Layer 10 of a small transformer language model trained on English Wikipedia (21 layers, counted from 0, width 64).
A neuron's activation on a vector x is GELU(weights . x + bias), where the dot is the dot product.

Input weights of the MLP neurons that the questions are about. A number n stands for n times 0.0016.
n4 (bias -0.408): -46 261 7 40 32 -29 -126 -80 -108 -173 -138 8 -155 -15 -145 -38 -64 -1 -31 -75 76 -130 77 40 -91 -63 187 47 -62 -276 15 199 -18 -128 -127 -93 178 12 -71 -123 103 -169 9 38 176 -42 -129 46 -21 -63 -28 -28 122 -104 113 166 -281 -177 -88 -3 231 -121 -205 -64
n18 (bias -0.233): 47 116 62 -117 26 58 -14 -228 -93 -248 146 135 20 -146 -114 76 -110 -57 -395 -200 45 2 -41 83 -10 -115 174 86 -41 60 -222 -18 -137 -215 164 117 195 -72 261 -74 13 157 238 -67 23 -65 17 72 -217 -293 119 -71 259 -74 27 46 -19 -14 84 -107 -266 -40 144 -185
n33 (bias -0.221): 16 182 -45 -57 140 158 -144 -125 113 -161 349 129 191 -135 128 282 -330 280 357 -15 -250 -97 -102 -240 355 -7 45 -115 -145 -68 58 -105 102 -60 -45 104 66 261 121 -218 -26 -158 271 -104 -217 -198 -81 32 275 12 -215 -176 64 5 -279 98 68 156 96 -107 -232 -85 -16 118
n40 (bias -0.196): -324 -45 150 141 115 -34 -135 -167 -340 -226 312 57 -211 75 -41 -293 3 -206 -126 9 205 11 -28 46 119 195 -95 18 -253 134 -242 -49 -20 -149 114 -174 71 -195 -16 -2 66 -90 132 217 299 -32 40 -32 72 -185 16 -74 60 160 -245 -55 -134 -1 84 122 105 -17 35 -71
n46 (bias -0.350): -33 -103 32 -21 -48 -3 66 98 165 64 -34 -97 78 -56 75 62 112 -145 73 -296 -117 -146 -150 124 -182 -93 -137 19 -3 185 -218 34 -40 12 -123 -143 46 88 94 95 64 -6 62 -12 172 30 -151 7 81 -112 -141 138 40 107 -83 60 -157 -107 -163 55 -8 271 -92 -91
n47 (bias -0.224): 156 -116 97 -56 1 -4 -57 206 150 -17 79 -178 94 -124 -73 -54 23 94 97 -168 80 -102 -33 -179 198 -239 471 -80 -183 40 167 42 105 -75 144 280 -145 -219 156 -88 -89 408 285 -160 15 142 309 -14 121 156 -44 32 66 -52 -142 82 -120 -40 30 -101 -272 -48 55 -154
n54 (bias -0.213): 57 -51 199 303 32 -43 -106 126 -70 203 142 35 229 -102 -30 161 77 -267 195 23 -59 -48 192 7 152 29 -83 -34 238 -140 303 5 -55 228 58 -125 263 -172 -105 319 -48 99 149 11 159 -52 306 -4 259 348 -329 65 8 -141 15 85 20 -162 0 270 266 -105 78 204
n58 (bias -0.272): 238 52 32 116 79 -77 145 117 -90 -74 393 144 110 -47 180 -219 141 -105 -80 -111 -167 -20 152 -22 -68 73 323 230 -96 129 65 46 -127 181 214 -275 -12 141 111 -133 -132 82 311 203 -301 16 -93 -130 246 296 30 7 254 296 -231 -80 -175 162 166 81 -1 52 13 -32
n64 (bias -0.463): -136 -28 -13 -102 372 -191 140 216 -11 -203 228 -61 -8 -27 -336 -81 -56 -47 -92 214 144 -135 -296 -55 -15 3 41 351 -153 133 -115 -18 51 -73 199 -144 -32 -111 -55 54 -94 105 145 -217 145 -64 93 -51 63 240 116 -24 -213 -13 214 -309 -152 -78 190 151 215 48 136 -82
n92 (bias -0.322): -106 95 -43 -13 180 -161 -3 -62 -61 26 -138 5 23 -56 -94 -315 -237 32 68 -323 -76 51 -198 90 -101 -10 -130 -64 -47 -189 -135 -90 -199 8 138 -197 -88 -94 35 -104 182 -79 -250 58 -111 -35 10 238 76 -161 -30 -27 39 -169 384 -76 -127 -86 151 -155 -216 247 -59 -149
n101 (bias -0.317): -38 273 47 -85 205 -49 -85 -151 28 -71 167 -242 118 228 12 -45 -22 -316 -36 94 -307 -277 190 -6 -79 -147 107 -181 -11 -108 184 159 186 -72 -34 3 -39 150 -193 101 -63 186 13 -131 226 -101 7 -39 26 -170 -199 -127 40 -61 136 131 226 -166 4 -17 -157 -4 242 -13
n115 (bias -0.252): -79 -143 -27 157 132 -131 -54 -167 141 5 -220 -217 212 -64 105 -274 42 20 269 34 -22 -189 104 -29 -298 80 -55 -125 -112 -190 -39 6 -224 -59 155 -43 90 -233 -13 -79 -133 -189 -154 173 -290 -26 186 -302 -186 65 176 286 35 107 128 -152 -235 -437 -140 68 -78 -44 12 -255
n117 (bias -0.271): 101 -26 -51 222 -6 31 132 24 -63 -251 4 -57 240 1 -40 73 -62 -206 102 3 79 -88 93 15 73 -61 -31 72 -143 -7 -41 -137 -10 -70 45 -50 184 -122 184 168 -47 207 -69 -110 302 -243 -241 -21 58 -110 -60 -114 178 -14 -141 -119 128 3 -206 25 82 -131 58 53
n120 (bias -0.433): 77 283 9 -111 22 -114 152 144 75 94 30 146 -7 203 -65 264 -198 67 -150 -14 244 -65 26 86 -75 70 5 100 -21 112 -174 130 -18 30 -24 -105 -152 -111 -8 -283 161 211 242 13 96 -320 229 114 20 260 137 -62 45 -145 -179 85 15 76 -130 57 -331 -401 39 -81
n131 (bias -0.265): 55 -67 329 4 82 53 7 97 -22 96 -140 90 166 -41 15 -215 -148 -84 -294 -153 72 -35 61 -54 257 -207 66 -3 -205 -35 -140 40 -206 -7 132 -22 29 -1 76 28 118 -35 180 -113 149 135 257 -7 -33 -39 -203 115 126 135 50 243 45 -135 -2 21 -197 -69 -33 38
n132 (bias -0.426): 61 -72 193 89 -129 -23 -78 -288 -16 261 173 210 -33 -240 214 -243 -211 4 104 -143 83 174 -48 262 -11 83 10 213 175 -171 -103 121 320 -143 98 -56 -171 64 111 -194 -82 -67 -301 -15 289 -78 70 -148 153 -90 -203 -23 176 -105 192 206 -42 -111 -153 259 233 76 179 136
n139 (bias -0.300): -36 111 79 126 22 -257 -187 32 -162 118 96 -19 -59 67 -23 64 265 11 -203 175 -100 67 20 90 -208 -107 11 200 -167 -67 50 -103 -212 -143 105 -247 112 21 -1 42 -202 -36 40 -259 194 44 -33 -208 238 67 150 46 178 -43 -176 -268 110 194 -16 -86 -126 -34 127 4
n147 (bias -0.423): -90 -238 -233 114 149 -140 156 -202 -239 -136 116 -120 88 0 80 175 -157 -297 13 -57 -42 -136 -62 -55 -359 -10 -223 -82 15 -136 -63 93 160 -37 198 -8 -255 52 31 -109 -35 181 -5 192 -194 107 -36 43 97 -282 13 -16 162 57 -44 -311 -54 -203 -108 -11 -71 2 -24 -140
n148 (bias -0.320): 217 5 -30 76 32 -161 268 3 -157 -229 123 -9 188 -251 108 -103 23 244 -20 -59 166 124 287 8 -65 -45 299 143 -30 203 -28 3 -235 -75 -37 -129 165 -29 -189 -89 -123 -76 90 -160 -81 293 147 1 197 219 -9 110 200 -28 -171 11 35 -91 -162 -217 11 24 -133 -249
n158 (bias -0.333): 69 -76 89 54 -99 174 -101 173 307 -11 145 -191 271 225 -108 -33 -146 -95 -92 -161 -133 63 326 32 -167 154 -239 -18 -163 290 -8 73 96 -170 55 4 21 119 -77 -73 -18 204 -124 110 -115 -254 -138 -150 156 175 -61 15 -60 241 -224 -245 25 14 -130 -41 -213 -113 36 -107
n168 (bias -0.462): -23 -17 263 87 165 -41 40 4 -38 -86 222 -344 -50 -1 -178 -31 -82 84 61 -49 -7 -159 -67 -6 -195 121 57 -80 -159 -125 57 -176 -93 72 98 -20 193 -104 217 -169 -61 -109 318 111 -61 64 75 -348 -63 -30 345 -95 42 84 84 -49 -101 -111 -97 112 33 -194 17 -54
n170 (bias -0.304): 157 285 28 0 57 -1 11 69 110 -36 0 -61 144 70 190 -176 -19 93 -20 -116 96 -15 -119 219 -17 -312 231 -70 -57 41 225 17 16 19 -142 -22 217 -116 -253 28 13 -31 -194 117 -87 -204 173 -227 4 -12 170 1 69 85 271 152 -51 322 -160 -84 -10 -108 -65 -58
n171 (bias -0.368): 275 193 184 171 223 -2 -135 138 -39 -99 -13 90 88 116 152 -75 36 -135 -22 -170 -94 28 -30 -48 -42 -157 -19 59 102 -128 122 -218 -129 136 95 -162 208 -300 8 68 -114 -46 74 -77 150 63 -291 -30 131 -79 -276 -333 207 44 122 92 -80 -75 -18 325 -71 -143 200 -89
n172 (bias -0.256): 231 -104 -125 221 -251 59 -206 -68 56 -70 142 165 -61 90 22 31 -160 2 -162 190 214 475 17 48 211 48 231 17 -27 -105 -3 -176 157 -142 167 118 173 -32 2 -350 27 -100 300 12 42 -214 30 -36 -135 130 -94 -97 131 0 46 -58 36 -99 208 -321 133 -284 207 135
n183 (bias -0.252): 82 127 -116 357 110 -2 13 52 129 -20 -95 -153 210 -69 -137 182 -223 -4 -13 -92 8 197 5 9 -83 20 141 145 5 5 -21 175 -31 -179 -103 -5 69 -97 -156 -8 118 22 209 -31 95 265 -269 -14 30 -128 -220 -334 23 144 -78 -61 -16 330 126 -186 -44 -172 -216 -5
n206 (bias -0.274): 169 16 55 227 -59 -18 89 105 210 24 11 39 -31 -97 -4 190 57 -237 66 44 -151 -108 165 50 -96 -165 -68 241 156 -31 15 241 70 358 -2 62 -19 16 28 -22 177 143 46 97 43 24 97 97 -29 92 -119 153 49 -83 -58 210 98 -204 71 -227 2 -153 41 -42
n207 (bias -0.079): -71 96 212 -37 -24 -8 -94 121 -145 54 -20 179 38 2 145 42 -100 -31 110 53 176 229 186 126 96 38 216 6 -33 -5 -74 -37 35 -64 229 9 120 30 40 12 91 36 58 -4 -52 163 -15 -170 -3 -115 281 138 68 0 -39 -123 116 22 94 13 16 89 17 66
n208 (bias -0.134): -40 37 -38 37 -133 -197 201 -56 28 -46 151 234 102 36 -79 198 80 -17 -63 79 50 118 -23 -67 -109 78 -39 20 100 -10 144 -117 228 -73 58 -33 -186 -94 -156 -16 -9 -181 -83 265 -3 178 -55 -84 170 61 -230 -33 119 -69 377 -114 -6 -208 22 -37 129 -101 147 142
n214 (bias -0.408): -306 17 -168 125 126 -127 162 77 -39 108 -46 -233 63 190 -170 -82 68 -120 34 -121 -30 80 -29 215 -57 4 -185 10 -80 -57 -114 94 -40 181 76 34 163 9 115 -26 -20 -86 -164 -9 -134 -294 99 -170 23 109 -67 -215 237 -35 -202 -125 85 -78 -176 -69 -102 -170 104 -127
n215 (bias -0.094): 131 -14 54 25 210 69 127 176 164 -35 -102 -121 192 173 248 -58 -113 -40 68 -36 283 112 -66 -26 -131 -145 -57 -63 144 -188 31 7 -31 225 -8 106 82 12 -43 -59 105 -86 194 49 -6 -131 93 145 -12 -69 -55 -102 -2 88 -21 52 75 -160 213 -38 -14 -63 77 52
n223 (bias -0.380): 103 464 -6 -95 177 -260 7 153 56 39 -165 42 22 17 34 158 -87 -84 -232 147 76 145 -293 3 -41 10 9 81 -168 214 -197 -170 64 262 -82 178 -123 -13 -158 74 31 -161 17 12 -76 -27 -84 68 86 195 37 133 162 -9 -111 -262 -124 83 147 -43 31 61 -105 -218
n246 (bias -0.206): 96 -258 173 360 74 -253 183 377 223 -128 84 -73 71 111 124 -24 -94 -96 -25 -77 -29 -38 215 121 -18 -147 -227 103 -225 -43 128 -207 222 -24 76 -35 -95 -40 -98 299 -188 -149 285 -161 92 -156 59 -38 138 -37 134 -91 144 -20 -179 -50 -75 112 39 -228 -196 30 172 -4

Each question shows a token from some text and the vector x that enters the MLP there. A number n stands for n times 0.018.

" two": 64 -152 -72 111 -23 0 -62 -6 -81 27 5 64 -293 2 -9 -26 11 12 -129 37 15 31 176 -77 -46 171 -19 -70 86 -54 -52 -69 -56 -73 -33 52 61 -12 -8 201 52 138 -93 -93 -47 2 45 -58 -49 50 57 -84 -137 63 29 81 38 -6 201 -1 -21 -32 -59 123
Which of these neurons fires most? n172

"iet": 22 31 -145 78 80 53 -25 -64 56 -13 -113 140 -361 28 -52 8 57 -23 -116 54 114 112 62 4 72 5 -38 -64 12 29 69 -53 -60 6 -104 76 8 -49 -53 120 35 -1 -15 43 -127 18 -94 61 -180 -2 -17 27 -51 58 5 6 109 -9 -23 -47 -62 153 -79 254
Which two neurons fire most, strongest first? n172, n223

" Rep": 117 -3 -27 -10 62 123 137 -36 35 7 -63 67 -228 51 -19 -135 112 63 -74 -74 150 83 -58 30 58 93 -40 -21 56 -150 82 -136 -11 -24 -213 113 -81 111 -57 14 24 73 -93 -12 -148 -69 5 81 -74 -49 165 -41 -132 119 -72 83 43 -132 -35 -46 19 215 18 66
Which of these neurons fires most? n215

"3": 50 -6 -48 56 -13 123 86 18 -66 13 61 98 -155 -1 15 -149 187 -52 -109 55 43 14 94 -56 93 4 -125 -185 53 -161 -47 -38 -139 -52 -67 89 -85 1 111 66 17 132 -21 -135 -117 38 -18 -111 -90 -28 41 7 -45 106 131 -10 76 116 146 48 -76 84 35 100
Which of these neurons fires most? n131

" Son": 126 -29 -57 11 -14 66 -54 -30 38 -23 -199 177 -316 -1 -2 35 120 -83 -24 152 83 -13 15 -92 -22 13 -118 -22 -10 -56 55 -66 12 -100 -125 64 -46 74 56 129 104 60 -62 -26 -46 69 -5 -21 -23 -53 -96 65 -128 206 -89 88 74 18 4 -9 -74 138 0 160
Which of these neurons fires most? n206

"ty": 105 -188 64 9 -41 107 123 27 33 -144 -116 137 -180 52 -33 -97 124 68 -98 63 122 -9 75 -78 -23 39 -68 -68 32 -20 79 -39 -74 -46 -64 55 -151 162 138 154 86 65 -79 24 -58 -7 -19 -57 -139 -55 -5 40 -213 102 112 -18 54 -9 -84 29 -47 32 -95 132
Which of these neurons fires most? n131

"ny": 126 -57 -30 137 50 43 77 -91 -43 78 -96 177 -247 -34 -11 -88 71 43 -111 129 64 56 152 -113 25 -31 -117 -61 38 34 -20 -49 -44 -95 -115 85 -17 74 165 129 87 -51 -37 -118 -64 -61 5 0 -33 -138 -38 -8 -162 132 56 7 21 -71 141 63 -21 114 -68 30
Which of these neurons fires most? n131

"CA": 57 -88 -23 -21 49 84 115 -1 43 196 -33 72 -420 -104 -20 -53 74 -27 -69 -26 103 5 -3 32 61 -33 -37 -59 70 -117 -43 -9 -70 70 -194 76 -33 40 19 18 117 140 -146 146 -10 23 -86 -67 -56 -43 182 -67 -93 41 70 51 -52 -51 58 62 -20 101 -47 62
Which three neurons fire most, strongest first? n92, n132, n206

"4": 89 -6 -94 43 -5 111 67 -13 -64 5 22 63 -141 -24 -28 -97 216 -17 -138 46 95 -21 46 -64 92 9 -119 -160 52 -179 -40 28 -169 10 -119 94 -69 -25 144 54 -6 109 -29 -111 -115 17 -56 -74 -83 -68 106 8 -56 120 121 29 55 130 147 49 -71 146 29 142
Which two neurons fire most, strongest first? n18, n131

"ms": 63 -34 -66 73 68 12 78 -13 15 -10 -109 240 -346 -2 -32 -73 79 56 -38 216 1 -26 98 -33 -15 25 -55 -60 18 -75 70 -37 -17 -29 -133 25 -124 52 109 138 26 7 46 45 -82 -91 -23 81 -78 -92 141 57 -161 26 82 -43 -38 66 -91 14 39 206 -127 -38
Which of these neurons fires most? n4

"ake": 71 -79 -28 -7 12 43 52 -46 44 -19 -100 113 -424 42 -76 -13 63 71 -28 81 111 -35 28 -25 -77 124 -73 -67 27 63 53 -83 -46 -19 -105 50 -54 -95 120 230 68 32 38 -18 -132 77 -89 0 -111 -20 -52 85 4 39 33 -37 101 -16 71 87 -20 53 -46 -85
Which of these neurons fires most? n223

" \"": 213 -35 30 -27 40 -31 -18 -67 30 3 11 85 -192 34 47 3 175 101 -57 47 30 -14 79 0 1 51 -83 -48 -62 -197 -11 -114 -32 25 -150 11 -5 49 42 184 -24 181 -85 -94 -132 46 -72 -32 101 -41 -32 -86 -69 54 26 -24 81 -76 -44 119 56 26 -129 2
Which three neurons fire most, strongest first? n171, n139, n54

"t": 86 -79 -103 73 20 58 90 -100 12 -150 31 9 -82 56 -30 -44 146 76 -129 -11 -46 -26 118 -2 9 64 13 -12 -89 -67 -42 -45 -10 -19 -152 125 -2 -3 84 200 87 205 30 -62 -78 -84 -38 -81 -99 -2 44 76 -187 92 -74 53 69 -128 108 -17 -44 27 -15 112
Which neuron fires most, and how strongly? n18, at about 1.9

" of": -10 -64 -81 157 -88 62 44 44 -5 49 -16 -16 -217 -6 16 -8 71 98 -59 -62 -88 62 103 38 7 95 -100 7 -1 -44 -25 -12 -39 -13 -67 113 -29 79 89 279 95 59 -100 -53 -220 11 4 17 8 5 114 -120 -50 -2 -71 -37 -51 -141 -81 19 6 102 -80 101
Which two neurons fire most, strongest first? n214, n246

" along": 6 57 -163 -7 52 61 23 33 27 78 -88 82 -292 11 80 -81 125 50 29 -52 38 53 41 23 -58 107 -127 -32 -12 -133 121 22 41 115 -106 122 -112 37 100 175 29 145 13 -141 -159 31 -7 -15 -133 -77 2 -18 -115 5 -47 68 -22 -67 -105 -71 52 85 -16 76
Which neuron fires most, and how strongly? n206, at about 1

" |": 56 99 -32 18 -24 79 74 46 -21 37 33 -18 -162 48 39 -43 105 27 14 28 39 -7 133 -36 86 3 8 -70 -27 -182 -17 29 -26 -43 -230 62 -27 14 -33 231 143 106 -81 -18 -134 -15 -71 -112 24 -142 29 -30 -31 28 68 44 -118 8 -26 27 -98 139 -35 -13
Which two neurons fire most, strongest first? n170, n101

"ain": 81 39 -77 -34 47 87 101 -108 21 16 -130 146 -295 -33 -10 -39 127 87 -117 232 90 22 123 2 29 2 -9 -78 2 -40 57 -34 17 -65 -25 34 45 -164 70 110 191 10 -121 -120 -17 -83 -56 6 -90 -40 56 21 -56 128 0 16 -37 -130 48 78 -74 80 -56 -11
Which neuron fires most, and how strongly? n4, at about 1.4

"omer": 20 -19 -78 -99 -23 102 54 -100 89 -30 -99 228 -247 -78 -85 -64 94 139 -41 64 22 -63 114 2 57 -33 -74 -19 -33 -31 -9 -65 -120 -33 -137 135 -150 50 47 130 103 76 -44 -1 -206 95 76 -54 -98 -75 -52 113 -21 53 65 -3 102 55 50 68 -19 133 -7 39
Which of these neurons fires most? n131

"N": 98 -139 -65 -34 -24 -19 97 -109 -71 150 -43 -57 -186 -45 -114 4 92 127 -12 61 113 -42 29 -91 40 95 47 -56 -3 -120 28 -150 -69 -54 -150 172 68 -16 75 154 130 145 26 29 -171 66 -152 -61 32 17 90 -27 -70 113 129 39 31 -62 3 -5 -3 69 -2 -13
Which neuron fires most, and how strongly? n168, at about 2.6

" Robert": 33 5 -138 14 -39 45 -19 -105 -19 3 -56 129 -167 -74 -7 -11 25 64 -25 142 49 54 134 -83 63 77 -133 -14 46 47 75 -39 -87 1 -137 68 -58 91 140 213 186 -9 -39 1 -241 -56 -87 -48 10 -95 -22 -9 -134 117 57 -45 58 -134 42 89 -10 -2 -17 30
Which of these neurons fires most? n208

" period": -23 -118 -82 -4 -52 24 -62 30 -7 8 -109 180 -324 17 5 8 156 -25 9 -68 65 38 87 -52 20 107 -12 79 90 -120 45 2 -25 -13 -117 -25 -87 -45 25 145 27 169 -86 -14 -142 113 -20 -18 -21 0 92 -31 -49 65 5 -46 24 103 -131 -50 -124 132 128 138
Which two neurons fire most, strongest first? n207, n139

"duced": 11 67 -82 -28 105 58 64 67 85 22 -61 153 -233 57 53 -26 118 14 18 -17 -150 -16 48 -133 -72 164 -163 -74 8 -78 -3 -51 34 1 -222 -10 -11 63 15 165 7 28 -1 -29 -97 6 42 18 -44 -27 48 -10 -75 38 -54 -91 60 94 13 94 -28 9 -159 124
Which of these neurons fires most? n223

" with": 68 -82 -106 -6 -39 91 42 31 29 52 -12 25 -278 15 94 -64 101 68 -20 -56 -37 -17 121 63 -12 81 -121 -99 -102 -43 54 -11 -46 31 -99 80 -17 -5 32 293 23 5 48 -120 -44 1 21 -52 -19 -45 8 37 -90 49 -55 19 60 -63 -73 38 34 28 -49 67
Which of these neurons fires most? n246

"ond": 25 110 -31 87 60 44 155 -22 78 81 -53 118 -242 -33 30 -34 49 49 -116 -4 14 53 54 -68 -18 -23 -42 44 11 -33 -47 -90 -117 10 -265 108 -10 -47 112 94 18 41 -96 -46 -143 -57 -14 51 -95 -145 53 81 -88 234 -79 37 -64 -17 46 20 -16 203 -30 109
Which of these neurons fires most? n223

"\n": 18 52 -11 33 44 41 -19 -17 -1 0 -102 -115 -185 28 -7 -9 97 94 -105 8 -73 -31 95 -8 -16 82 -58 -89 -45 -88 114 -9 -107 -91 -82 -1 71 92 25 232 37 230 47 -25 -150 50 -87 -58 -27 -13 -46 -46 27 89 84 -26 38 -54 -11 110 -8 -1 -59 58
Which neuron fires most, and how strongly? n101, at about 3

".": 98 -38 -76 32 -94 -10 73 83 9 4 5 27 -119 -42 92 -95 33 7 -89 11 65 17 50 -14 20 27 -42 -7 24 -152 81 -3 -34 -16 -96 11 -52 33 39 231 6 195 -107 -97 -65 86 -161 -40 -41 -53 -108 -119 -48 76 76 15 18 11 8 171 -49 112 12 18
Which of these neurons fires most? n171

"ik": 40 -12 -48 24 88 33 4 -139 -5 155 -101 105 -366 -63 -29 39 32 95 -44 192 125 -16 112 44 -82 58 -52 -5 -70 17 -7 -85 -56 22 -184 49 -80 46 86 141 -14 -40 39 -71 -138 -23 -10 82 -30 -39 14 88 -124 138 35 10 88 -23 33 -61 -66 202 13 -26
Which neuron fires most, and how strongly? n223, at about 1.9

" a": 95 1 -9 76 61 -57 74 21 -106 36 -26 -10 -212 10 19 6 61 23 -56 13 80 -66 86 23 2 73 -3 20 5 -94 -60 -5 -18 -71 -94 62 -14 -24 -8 278 -9 87 -43 -84 -186 -121 -35 -6 38 -26 32 -60 -145 30 -56 -53 -9 20 50 101 48 101 -111 164
Which of these neurons fires most? n246

"CH": 41 -64 -40 -107 52 133 68 -146 81 162 19 14 -388 -146 58 -22 36 -7 -16 130 52 16 69 -45 -70 34 -84 -170 16 -59 4 -18 42 61 -85 103 -144 -46 3 73 31 105 124 47 -26 11 -9 7 4 40 89 18 -187 21 26 -44 74 -43 77 32 -30 66 -76 7
Which of these neurons fires most? n147

";": 65 -97 -129 -44 -66 109 0 -91 3 144 68 57 -160 -23 157 -102 99 117 -87 50 59 -18 102 52 34 -39 -97 -8 0 -1 49 10 14 -47 -188 98 -15 -39 -128 168 178 93 -67 -83 -134 26 -50 -79 -63 -50 35 -5 -176 21 43 24 -56 28 84 37 -50 149 -45 0
Which of these neurons fires most? n170

" ": 60 -92 -52 11 2 98 94 -100 -22 128 -8 -36 -175 57 54 -20 58 -44 -54 12 30 -22 91 38 72 71 -130 95 68 -75 -64 -80 -75 -101 -213 75 -4 8 -10 206 -8 198 70 -131 -211 94 -92 -1 46 23 5 -30 -91 56 93 -50 76 -46 66 -11 -52 57 -56 21
Which of these neurons fires most? n147

" reach": 39 -62 -93 -27 1 123 56 -27 -3 27 -61 122 -333 14 4 13 183 22 -63 10 -11 24 117 60 -79 114 -79 -53 -7 -27 46 -25 -22 -24 -119 68 13 -43 124 291 -26 57 -51 -127 -130 53 2 -27 -14 -32 29 -13 25 48 -98 0 -42 -43 90 -29 58 1 -62 -58
Which of these neurons fires most? n139

" from": 47 -26 -159 1 -41 101 1 -3 2 34 -3 0 -170 25 61 1 38 113 -7 -78 -28 -8 135 88 17 -19 -157 -17 16 -73 7 -26 -63 32 -102 129 -7 -35 59 302 48 175 -29 -62 -181 -81 11 -74 -25 -37 58 37 -40 76 -31 -25 -57 -45 13 -49 20 -3 -45 38
Which of these neurons fires most? n158

"2": -44 43 -99 67 3 192 168 52 -65 16 -41 114 -223 -54 -4 31 19 -26 -86 41 98 -18 54 -58 117 -29 -119 -142 35 23 17 -66 -11 -124 -102 85 -20 45 7 185 25 163 35 -61 14 105 -69 -16 -66 -22 118 -189 -28 17 116 -35 24 -22 -112 67 -5 23 -109 84
Which of these neurons fires most? n117

" he": 82 63 -82 -3 16 -33 8 -81 -84 73 47 178 -232 -34 -114 -41 156 60 -39 24 100 52 -6 -37 16 -13 35 -28 -31 -42 108 -71 -92 -25 -157 122 8 24 86 252 -30 81 -48 -114 -145 32 -54 -56 48 62 -112 -51 -57 77 69 -28 71 -6 -51 41 -17 34 12 13
Which neuron fires most, and how strongly? n139, at about 2.1

" and": 94 -74 -158 15 -20 24 89 23 8 20 102 89 -182 -55 3 -48 84 86 -2 -91 -17 26 75 -8 -15 29 -15 17 -44 -137 62 -36 -68 -37 -73 68 -10 37 30 296 39 59 72 -74 -190 -64 -102 -68 -37 28 -38 -35 -67 107 78 -3 -39 -16 -75 44 -22 95 -29 63
Which neuron fires most, and how strongly? n58, at about 2.6

"s": 115 -14 -188 64 102 152 84 3 21 -88 -10 171 -174 29 -40 -59 77 42 -61 9 -28 29 96 -19 195 -7 -49 -85 10 -114 2 3 -107 -23 -58 19 -77 82 56 111 30 98 -97 1 44 -20 -80 -21 -102 -127 191 66 -157 112 0 81 -87 11 -100 -67 -32 158 -118 66
Which of these neurons fires most? n4

"ids": 103 -114 -136 -31 -18 -19 67 -45 58 22 -122 158 -342 -29 30 13 64 105 -89 146 23 7 21 -22 56 166 -64 -48 13 -7 96 11 -47 45 -227 43 -143 -69 56 124 10 182 85 52 -42 29 -53 67 -81 14 24 81 3 48 -15 -48 76 -37 64 -52 -87 -17 -76 -29
Which three neurons fire most, strongest first? n206, n120, n223

" than": 38 -7 -182 -31 -45 50 39 24 -56 30 68 68 -203 45 32 -61 186 94 -24 -94 -1 54 138 56 -25 66 -73 -23 0 -126 25 -63 -29 -55 -86 21 67 -55 126 266 -15 33 -64 -96 -84 22 -39 -78 -81 10 -30 -80 -88 100 24 25 -54 -83 99 78 12 17 -13 26
Which neuron fires most, and how strongly? n171, at about 1.5

" South": 95 -1 -62 76 -77 87 50 34 -56 27 -147 76 -262 12 -78 -130 165 21 -60 32 12 8 138 60 -30 13 -112 -24 100 -121 -17 -82 5 -23 -192 10 -156 77 68 90 144 147 -124 -89 -10 99 55 -61 -99 -8 139 51 -152 35 -24 112 11 -25 100 -8 -33 53 45 125
Which neuron fires most, and how strongly? n206, at about 2.1